Layer 2 of a small transformer language model trained on English Wikipedia (9 layers, counted from 0, width 64).
A neuron's activation on a vector x is GELU(weights . x + bias), where the dot is the dot product.

Input weights of the MLP neurons that the questions are about. A number n stands for (n - 500) times 0.0015.
n4 (bias 0.006): 191,555,594,578,451,439,594,312,593,319,325,539,431,679,482,639,435,494,357,662,437,693,542,557,368,574,556,339,588,383,539,381,592,412,615,323,574,458,611,596,542,408,519,559,511,564,440,400,593,255,462,613,323,436,634,447,466,630,354,623,736,857,549,108
n10 (bias -0.030): 701,300,486,776,380,325,586,466,766,608,391,453,550,399,331,489,399,251,491,753,435,308,500,226,576,876,361,476,706,835,520,323,369,567,298,359,606,264,432,554,408,482,678,572,525,345,721,393,532,591,349,447,508,474,683,437,152,453,541,576,652,615,491,508
n17 (bias -0.042): 655,588,534,317,479,427,612,576,518,697,395,579,210,524,517,527,517,391,698,339,501,441,582,692,520,459,242,476,701,393,441,583,636,568,588,670,336,537,646,569,460,507,453,634,485,398,531,339,510,443,586,490,629,762,318,619,404,407,680,566,716,759,529,326
n22 (bias -0.024): 563,536,543,216,684,646,686,290,628,347,444,339,449,480,625,563,369,213,397,536,518,631,422,817,634,404,148,590,690,589,654,628,487,450,579,848,107,156,589,677,490,397,468,403,513,703,437,467,451,932,415,542,393,439,631,503,371,409,631,430,601,357,550,443
n23 (bias -0.047): 492,562,772,406,502,466,542,362,443,171,535,431,534,467,640,901,619,171,376,752,231,349,376,285,510,511,376,413,478,520,430,407,586,533,470,373,594,442,446,599,712,484,659,636,504,404,402,446,440,311,501,663,761,489,664,628,593,331,606,472,465,569,365,443
n26 (bias -0.003): 516,580,577,461,484,518,439,496,805,570,614,428,648,653,526,482,411,164,446,463,629,561,389,396,719,402,668,301,530,444,439,397,838,632,547,528,526,745,640,302,234,463,745,513,621,594,370,437,268,507,568,524,367,372,397,617,688,418,208,373,504,852,248,249
n41 (bias -0.009): 463,505,520,618,609,378,396,427,109,343,506,544,672,503,464,624,347,512,465,624,577,306,447,734,430,727,545,580,388,515,466,804,665,592,570,513,706,428,571,555,418,630,708,449,767,433,569,813,545,439,593,249,434,336,579,350,400,517,426,285,622,533,344,343
n45 (bias -0.022): 536,666,654,603,300,532,209,650,676,578,384,338,971,430,421,568,826,522,442,359,658,302,425,542,725,281,307,699,430,541,519,661,755,294,538,493,595,295,478,357,345,568,555,301,484,612,449,504,199,392,578,514,470,482,573,266,633,347,472,550,792,541,402,442
n49 (bias -0.029): 610,762,390,653,572,459,250,705,400,556,384,556,905,263,750,730,455,580,472,556,486,658,487,564,321,481,96,303,318,640,353,445,504,462,770,351,776,513,666,441,178,569,477,879,458,426,461,416,575,309,663,571,302,810,342,485,588,371,497,292,726,597,351,463
n51 (bias -0.008): 434,434,582,607,537,530,505,503,561,875,564,422,574,719,160,478,478,326,504,628,613,667,501,613,379,620,468,368,626,254,292,452,446,559,426,367,482,252,476,490,604,733,493,649,468,371,790,610,643,625,584,349,413,447,681,379,256,332,199,396,560,577,402,263
n60 (bias 0.010): 418,561,441,630,356,370,279,677,372,489,385,515,556,426,452,495,619,484,350,434,627,350,372,407,594,410,711,408,535,855,405,430,782,710,424,282,374,428,549,387,669,246,897,522,594,675,292,287,441,492,436,620,607,559,578,588,560,468,619,720,734,792,413,601
n69 (bias -0.066): 377,288,397,289,256,293,691,265,770,619,259,502,345,558,497,275,806,511,714,448,412,592,654,533,467,353,555,525,622,370,579,412,518,614,286,564,648,459,465,365,318,750,518,277,399,326,490,362,628,415,619,467,477,470,408,514,508,330,399,568,442,581,485,450
n72 (bias 0.004): 547,634,373,467,355,391,499,304,505,515,606,612,432,393,545,643,420,421,539,731,630,590,586,487,532,442,483,655,668,511,584,455,645,591,720,506,512,760,618,535,514,508,350,563,411,405,388,458,547,624,651,508,543,635,758,380,416,326,440,596,525,431,196,440
n77 (bias -0.051): 410,509,618,564,168,330,596,383,472,642,649,300,588,373,464,636,572,632,444,485,450,290,580,222,178,674,558,575,350,690,416,634,571,549,563,551,475,246,476,411,768,640,273,291,509,284,664,460,480,611,710,710,759,315,517,624,405,310,542,591,521,358,358,337
n79 (bias -0.027): 599,843,625,31,631,270,570,272,410,511,516,487,586,714,527,507,358,626,406,308,618,456,761,372,401,289,680,666,538,784,506,552,359,510,716,515,387,777,676,434,763,422,624,504,494,577,478,697,650,614,741,524,507,517,536,720,310,297,590,431,334,492,409,294
n82 (bias -0.013): 543,284,380,387,543,517,551,335,442,269,437,521,675,568,623,671,631,587,310,299,403,305,263,451,427,611,639,589,690,770,392,445,801,500,704,481,595,533,733,423,541,436,393,606,741,271,614,370,382,504,416,557,426,549,306,627,344,244,462,811,417,805,425,603
n85 (bias -0.038): 215,466,723,218,396,433,659,673,566,336,500,508,694,614,272,453,612,573,563,415,549,478,569,496,311,487,644,465,787,312,430,506,582,608,405,333,857,387,624,572,402,522,627,540,486,138,278,479,571,601,720,562,497,413,488,174,385,612,449,515,478,380,525,500
n89 (bias -0.028): 509,586,559,317,536,594,509,334,159,282,443,703,473,518,593,505,337,220,488,404,725,612,560,482,312,504,401,400,408,577,439,398,477,493,872,696,521,590,764,649,432,146,630,764,518,442,343,180,32,280,823,634,607,778,610,329,352,624,687,434,745,648,731,549
n93 (bias -0.009): 516,416,301,802,620,522,117,393,380,342,355,448,538,571,350,364,433,646,349,510,246,552,542,591,643,537,502,577,682,519,553,472,592,672,716,624,354,437,690,378,821,558,453,421,263,610,567,410,564,342,554,476,689,540,472,615,459,290,332,308,725,615,503,335
n94 (bias -0.028): 344,629,511,165,612,585,450,308,364,360,472,430,478,375,784,368,697,567,259,515,364,666,601,401,463,505,458,356,591,364,631,341,539,499,632,574,241,325,645,400,659,403,351,609,413,572,578,280,566,487,805,675,668,577,468,605,415,411,621,636,747,583,444,408
n95 (bias -0.011): 387,661,347,308,611,501,389,207,372,446,499,490,628,529,381,544,480,710,402,500,420,422,461,506,667,372,518,426,409,664,400,276,833,490,732,384,636,698,665,732,415,533,512,653,320,600,368,550,307,375,489,454,698,360,401,554,676,390,502,392,495,427,497,258
n102 (bias -0.026): 474,548,486,733,290,337,297,523,522,551,649,419,676,658,248,610,248,273,404,623,474,511,479,422,684,464,675,408,618,361,728,358,485,693,518,471,515,523,671,543,435,621,560,620,425,412,454,459,599,548,658,808,368,290,389,480,512,567,613,250,483,537,480,161
n103 (bias -0.027): 196,402,283,441,645,533,522,427,525,561,541,377,358,236,744,441,293,481,422,508,505,633,494,598,742,537,506,325,325,438,405,337,607,309,284,498,471,506,712,497,585,564,399,217,482,328,642,575,475,509,700,565,522,523,640,505,461,330,478,520,694,504,369,447
n105 (bias -0.040): 289,720,386,610,327,321,416,189,468,540,356,425,449,492,413,560,606,785,470,475,216,315,661,346,431,327,702,450,566,485,592,412,480,544,372,575,694,481,571,282,594,512,394,403,417,257,403,262,412,702,676,466,417,431,505,391,508,478,544,550,515,476,414,389
n110 (bias -0.042): 559,312,423,478,588,477,596,532,308,567,409,697,548,587,601,882,452,475,622,497,430,369,443,311,523,194,315,482,252,781,691,491,384,354,657,654,639,682,667,489,466,437,679,527,437,485,575,456,495,316,607,511,543,560,733,409,402,569,382,298,585,503,419,570
n112 (bias -0.018): 379,465,579,714,618,518,582,483,596,699,466,306,560,495,631,568,541,402,734,486,630,449,661,469,531,514,502,497,258,499,364,630,486,502,657,632,504,511,600,775,196,296,463,572,264,587,498,474,273,540,565,582,868,363,347,411,501,505,391,490,586,510,431,365
n114 (bias -0.014): 333,728,595,679,248,436,535,674,473,415,418,529,458,544,510,477,390,514,411,588,504,514,450,343,569,405,597,577,533,366,143,560,634,467,468,346,647,482,290,320,679,567,640,341,568,622,523,430,570,535,554,524,319,392,722,524,694,630,409,198,693,430,409,640
n115 (bias -0.010): 380,403,384,622,449,750,713,594,439,701,774,380,147,665,525,599,320,554,542,530,363,576,564,468,431,519,600,498,683,246,455,430,437,581,555,503,402,454,486,655,397,385,353,680,562,357,569,455,634,648,757,644,266,461,557,612,526,461,253,530,826,467,406,410
n116 (bias 0.017): 189,294,475,488,528,322,441,606,540,556,525,236,634,542,265,457,658,460,547,642,646,728,486,711,475,414,382,585,658,461,371,542,287,755,693,722,567,335,547,437,475,422,631,593,555,468,431,319,596,449,552,697,502,417,566,233,167,626,428,451,571,450,564,375
n117 (bias 0.005): 66,370,323,410,295,652,309,321,579,570,544,358,607,557,400,635,698,310,292,644,663,239,699,556,620,365,789,487,658,596,561,475,647,556,558,572,366,676,626,293,575,314,668,459,497,390,259,679,551,211,478,894,503,512,684,478,248,589,600,721,420,664,574,198
n119 (bias -0.044): 221,42,399,461,401,523,531,552,480,476,464,593,489,232,388,608,708,642,673,670,367,526,843,205,481,669,409,729,451,482,369,378,340,504,498,384,538,401,386,642,373,488,626,608,450,519,499,366,473,392,394,684,952,363,645,482,509,701,414,526,424,224,516,497
n126 (bias -0.001): 349,193,301,456,562,452,456,409,417,409,314,556,448,466,482,425,461,572,592,203,183,614,497,428,695,400,470,646,555,473,560,648,557,499,421,621,686,629,493,395,409,714,407,241,641,259,668,520,504,387,667,321,519,556,673,495,341,260,133,522,656,503,332,414

Each question shows a token from some text and the vector x that enters the MLP there. A number n stands for (n - 500) times 0.006.

"major ": 478,546,630,312,606,804,199,356,456,564,691,749,511,494,411,479,158,618,844,719,586,387,144,479,638,452,489,520,514,743,374,492,561,474,388,666,468,360,420,324,532,471,195,437,660,498,433,581,671,350,571,593,612,445,196,505,563,628,414,678,552,421,422,544
Which neuron lights up most? n95

"P": 385,673,568,377,525,672,235,456,472,538,631,603,457,647,362,550,176,481,889,719,480,519,248,451,668,439,523,703,583,774,624,502,415,420,328,660,535,251,474,274,491,495,252,489,642,359,409,543,609,436,450,616,598,529,126,385,716,486,427,648,488,486,604,487
Which neuron lights up most? n102

"ar": 539,498,553,442,531,732,246,390,561,423,506,541,522,576,226,390,328,382,906,780,516,588,274,452,560,385,538,597,546,708,582,409,479,379,300,707,576,366,374,318,453,452,124,455,656,597,489,590,751,383,544,677,549,423,269,419,658,565,284,786,506,570,621,520
Which neuron fires most, and how strongly? n69, at about 0.64

"system": 401,654,623,399,465,745,162,384,381,461,662,620,474,694,346,499,250,461,820,861,557,510,314,553,452,589,427,585,551,666,507,444,505,362,300,662,471,336,323,191,511,606,214,428,721,576,456,550,660,516,574,611,658,529,199,438,568,617,287,710,512,527,496,514
Which three neurons fire most, strongest first? n51, n77, n41

"-": 413,599,578,359,615,703,137,595,453,447,648,650,492,544,431,409,314,517,893,585,649,430,344,322,519,473,365,579,624,671,544,360,568,463,357,697,609,319,353,408,563,445,162,448,768,442,401,580,694,513,409,594,687,312,189,333,629,566,382,672,533,638,582,508
Which neuron lights up most? n85

"hel": 414,565,620,458,667,713,274,399,501,398,618,687,550,700,242,465,256,434,800,700,506,476,354,464,641,412,427,559,584,625,490,344,450,355,373,789,549,295,254,257,546,519,271,506,666,460,450,631,783,447,539,624,568,411,223,452,713,427,361,784,337,600,558,595
Which neuron lights up most? n51

"players ": 456,499,737,429,536,706,199,420,482,478,590,677,475,609,398,455,185,541,894,649,518,422,322,560,604,437,470,540,463,700,408,556,457,468,264,638,423,387,462,178,402,447,129,472,719,642,484,581,578,451,553,600,674,427,209,416,607,577,421,778,527,588,526,599
Which neuron fires most, and how strongly? n45, at about 0.39

"200": 409,680,509,439,602,663,312,437,474,499,582,717,514,666,466,515,247,436,814,734,538,390,342,401,642,482,575,634,598,729,397,370,413,522,437,697,528,267,394,210,475,552,113,317,827,598,307,532,732,416,412,528,691,526,199,374,520,644,396,558,534,507,504,575
Which neuron fires most, and how strongly? n114, at about 0.27

"cre": 436,608,571,388,607,752,214,430,480,473,643,652,503,546,409,425,305,436,896,798,502,503,194,371,593,545,542,398,568,684,511,384,468,452,330,592,513,343,531,291,514,544,105,405,625,614,350,534,782,459,556,616,618,487,243,423,573,422,332,824,423,483,588,623
Which neuron lights up most? n94

"scre": 418,587,585,356,523,767,168,423,392,441,675,663,455,656,451,361,376,324,858,747,542,460,224,364,570,576,450,507,558,715,509,434,524,485,355,533,493,328,455,346,524,493,130,412,669,685,377,518,855,565,573,608,620,426,249,334,664,446,360,736,439,573,580,584
Which neuron fires most, and how strongly? n94, at about 0.5

"ational ": 331,538,627,376,564,793,141,383,546,422,688,626,502,557,404,630,188,603,856,687,547,485,169,520,516,472,522,470,572,733,330,509,548,563,395,771,536,330,322,305,444,486,223,478,655,545,388,569,607,499,439,521,747,387,233,460,577,581,458,687,504,500,462,483
Which neuron lights up most? n95

"role": 503,538,604,409,503,740,174,547,366,494,592,589,452,642,423,384,389,362,853,796,499,401,364,479,487,502,424,507,588,770,504,467,489,383,325,664,480,364,347,258,460,569,155,382,778,629,422,513,783,518,540,656,522,380,198,551,584,641,261,717,524,669,495,523
Which neuron lights up most? n115

"ures ": 396,515,666,427,499,749,254,358,486,500,681,623,472,494,367,563,221,594,859,565,577,490,327,543,595,335,460,523,509,830,398,526,461,551,293,724,490,355,368,227,490,479,200,418,583,623,494,590,601,450,382,607,782,476,168,497,520,648,364,672,547,609,445,514
Which two neurons fire most, strongest first? n77, n112

"significant ": 455,591,647,363,562,765,172,346,487,504,617,702,468,480,450,505,179,578,870,697,591,416,106,461,620,506,467,476,501,798,344,415,584,412,343,684,527,357,436,326,516,449,141,466,623,573,477,584,654,397,561,587,645,409,288,470,619,600,406,695,571,455,504,544
Which neuron lights up most? n95

"However": 510,659,674,384,527,682,167,414,483,417,614,707,460,637,480,523,288,376,861,767,516,493,357,352,539,457,390,542,551,890,384,374,431,368,343,671,609,415,335,335,541,540,145,464,633,599,433,554,745,473,554,600,601,447,278,425,481,556,255,627,405,603,532,532
Which neuron fires most, and how strongly? n23, at about 0.44

"(": 398,607,642,347,599,747,290,428,575,411,639,576,600,594,500,559,44,624,811,712,567,478,365,457,478,429,592,679,471,674,373,530,333,410,504,652,575,308,319,228,496,418,241,426,592,442,285,543,648,492,478,615,791,490,234,371,601,554,480,624,443,640,484,538
Which neuron fires most, and how strongly? n77, at about 0.68

". ": 458,630,550,497,615,675,267,343,487,460,679,548,482,582,464,491,234,501,910,671,665,439,333,466,658,559,422,517,454,769,497,434,351,433,249,693,609,424,284,284,540,445,256,480,718,465,366,553,661,414,395,580,774,397,218,412,459,632,335,663,531,646,521,518
Which two neurons fire most, strongest first? n10, n112

"cross": 537,627,545,407,555,713,252,413,401,552,628,649,458,589,403,443,321,394,869,756,458,388,131,387,504,367,426,540,512,786,567,423,521,478,323,588,400,394,301,264,615,516,293,456,632,560,463,603,755,504,588,732,539,416,210,387,708,591,232,753,501,565,588,595
Which neuron lights up most? n60

"ant ": 384,543,623,412,562,709,165,458,481,447,642,569,526,546,419,456,284,520,917,601,601,376,232,524,551,453,391,556,636,809,419,361,484,440,302,756,551,380,368,400,536,399,171,414,740,640,439,531,666,433,490,557,695,361,230,493,677,558,358,608,499,606,572,556
Which neuron lights up most? n45

"bas": 429,602,562,420,684,673,156,372,503,504,652,674,519,648,279,403,328,339,823,730,459,562,352,425,500,482,454,524,602,630,478,402,441,399,371,610,479,357,409,259,481,537,296,437,773,589,402,628,778,539,612,571,650,408,170,363,717,538,265,886,374,516,552,585
Which neuron fires most, and how strongly? n51, at about 0.61

"h": 541,593,546,453,499,711,178,332,483,422,593,589,540,684,308,384,283,388,865,667,615,657,360,489,596,463,420,630,614,751,595,331,408,378,379,635,607,338,416,359,483,417,176,381,689,473,440,613,755,466,522,636,587,379,282,319,720,504,359,804,431,536,601,474
Which neuron fires most, and how strongly? n102, at about 0.73

"other ": 471,600,666,326,596,743,252,359,430,515,599,701,507,597,407,451,167,599,895,718,529,353,202,374,554,417,374,522,545,752,447,415,582,508,363,563,551,383,420,337,495,447,203,500,720,593,386,553,712,349,484,610,615,397,221,462,684,629,412,690,597,466,511,556
Which neuron fires most, and how strongly? n95, at about 1.1

"ishing ": 396,561,615,398,483,768,153,424,481,436,640,681,534,625,412,554,249,475,911,619,581,385,245,462,487,448,369,519,595,823,444,413,587,461,353,732,477,362,281,393,540,433,176,412,653,619,426,579,633,459,508,557,677,376,254,524,612,644,382,634,491,569,510,553
Which neuron lights up most? n22

"overs ": 447,479,613,409,460,654,262,320,483,468,705,632,435,525,528,587,131,527,893,657,534,520,257,506,594,420,548,553,507,804,375,608,437,559,414,659,482,307,261,167,432,446,246,524,577,624,371,603,609,435,492,603,811,474,299,527,545,636,382,650,507,559,487,460
Which neuron lights up most? n77

"199": 470,699,451,475,587,682,227,416,380,531,588,707,529,621,448,412,337,379,745,683,537,398,357,420,616,493,522,633,613,758,367,356,491,454,354,750,537,333,413,303,500,510,124,411,861,657,271,482,797,499,491,525,623,434,177,368,591,700,283,604,514,515,536,629
Which neuron lights up most? n114

"addition ": 467,579,558,339,549,753,191,403,531,530,624,631,559,567,491,493,110,476,862,698,591,386,270,403,569,437,411,537,508,790,405,456,456,550,385,665,507,399,478,305,552,478,134,349,614,577,408,611,665,396,522,641,738,475,228,392,609,628,397,674,528,521,430,579
Which neuron lights up most? n77

"BA ": 378,567,600,418,523,747,245,394,498,488,697,677,438,591,470,587,177,523,860,639,505,301,267,573,624,409,521,522,518,745,430,533,438,520,403,684,536,280,459,220,434,519,214,414,686,574,390,570,613,432,397,528,817,378,197,504,493,658,478,681,591,571,445,462
Which two neurons fire most, strongest first? n117, n41

"s": 436,634,557,329,464,704,134,338,473,487,758,721,451,522,280,541,209,541,918,757,524,641,328,452,612,461,447,629,573,727,565,451,532,497,396,642,552,321,360,246,433,459,235,433,638,516,499,462,665,470,469,547,568,491,267,402,581,547,299,750,469,508,630,517
Which neuron fires most, and how strongly? n72, at about 0.64

"communic": 407,577,600,356,514,789,154,443,519,525,556,640,561,656,288,497,209,493,866,862,496,435,202,462,631,539,603,438,546,691,483,481,372,432,323,716,469,303,405,218,462,529,133,524,568,466,449,546,626,476,579,546,658,511,326,471,638,450,373,702,499,539,515,634
Which neuron lights up most? n51

"system ": 400,578,658,393,469,722,174,398,482,453,636,692,493,630,444,543,119,588,869,664,539,441,268,558,464,545,451,525,534,689,430,471,474,469,314,700,446,339,387,160,483,599,211,458,697,592,475,572,550,455,493,599,701,496,222,378,552,597,455,771,527,580,466,552
Which two neurons fire most, strongest first? n77, n82

"amp": 541,566,527,343,545,711,174,446,404,549,585,679,548,696,276,502,305,419,869,773,575,472,267,403,623,394,478,532,661,696,588,388,508,361,397,710,552,306,335,351,623,464,122,461,695,504,440,615,659,460,589,549,635,441,188,508,629,558,284,685,409,508,546,452
Which neuron fires most, and how strongly? n102, at about 0.69

"uck ": 483,525,578,435,559,778,223,429,468,524,621,604,551,509,444,444,299,500,918,543,577,363,343,479,653,402,440,421,585,716,498,453,464,502,316,770,480,351,392,364,501,369,94,468,671,644,438,572,663,453,499,556,701,367,146,462,555,601,380,790,491,606,499,530
Which neuron lights up most? n112

"\"": 400,718,639,351,577,604,218,468,478,481,629,622,520,664,456,466,172,588,869,627,639,424,408,399,418,456,304,685,564,706,425,407,479,334,335,679,522,379,304,351,603,455,221,383,650,574,375,560,752,398,523,565,672,554,213,524,488,497,342,671,526,697,636,448
Which neuron lights up most? n79

"sive ": 393,573,683,370,546,776,170,419,464,437,640,612,497,518,432,496,206,656,884,689,639,337,184,486,584,476,423,458,550,760,369,447,499,455,381,696,500,316,456,379,511,466,147,385,643,551,465,575,666,528,478,603,680,412,194,403,580,563,445,670,537,574,526,570
Which two neurons fire most, strongest first? n77, n82

"claim": 428,588,649,441,488,680,281,500,411,496,512,707,492,662,370,463,307,270,869,757,490,452,346,318,562,519,443,486,532,809,458,433,514,335,365,727,595,388,318,217,521,526,87,463,660,616,447,525,672,493,514,575,643,418,297,511,443,628,261,704,573,634,512,613
Which neuron fires most, and how strongly? n10, at about 1

", ": 429,591,651,458,544,645,205,420,409,337,696,603,550,569,399,453,267,572,914,634,628,472,321,414,573,472,421,680,538,711,460,386,426,409,312,746,523,409,280,296,572,452,261,444,756,445,344,552,660,398,462,637,741,391,235,426,563,642,386,630,497,685,504,588
Which neuron fires most, and how strongly? n116, at about 0.33

"ful": 471,573,614,332,489,705,126,555,506,412,605,689,433,635,348,504,304,399,943,700,621,360,242,372,566,519,412,614,497,665,474,387,613,469,376,687,480,492,208,383,526,493,113,395,664,530,524,460,764,456,607,577,527,405,308,539,487,538,353,638,565,586,648,517
Which neuron lights up most? n115

"ice ": 372,560,632,418,542,652,173,399,457,462,544,613,499,612,367,505,231,575,918,623,597,339,205,516,569,473,409,555,596,704,451,507,438,468,346,718,531,357,371,364,405,417,175,450,733,611,403,549,604,468,472,597,672,356,207,429,677,656,404,782,578,631,513,617
Which neuron fires most, and how strongly? n45, at about 0.81

"the ": 422,664,574,346,644,694,154,461,507,461,643,632,434,534,501,444,290,586,885,737,635,530,216,341,494,474,361,583,532,774,420,304,534,402,334,682,566,345,403,335,515,431,246,498,683,539,305,650,695,502,535,622,587,431,178,431,649,598,332,615,580,545,515,522
Which neuron lights up most? n49

"ass": 586,557,535,351,495,692,156,422,461,485,616,731,524,586,246,507,333,337,833,733,591,580,327,396,582,495,476,555,567,703,532,527,475,332,291,749,535,399,348,281,448,511,131,481,658,531,480,510,697,419,558,627,558,428,224,518,534,673,182,826,551,514,559,516
Which neuron lights up most? n126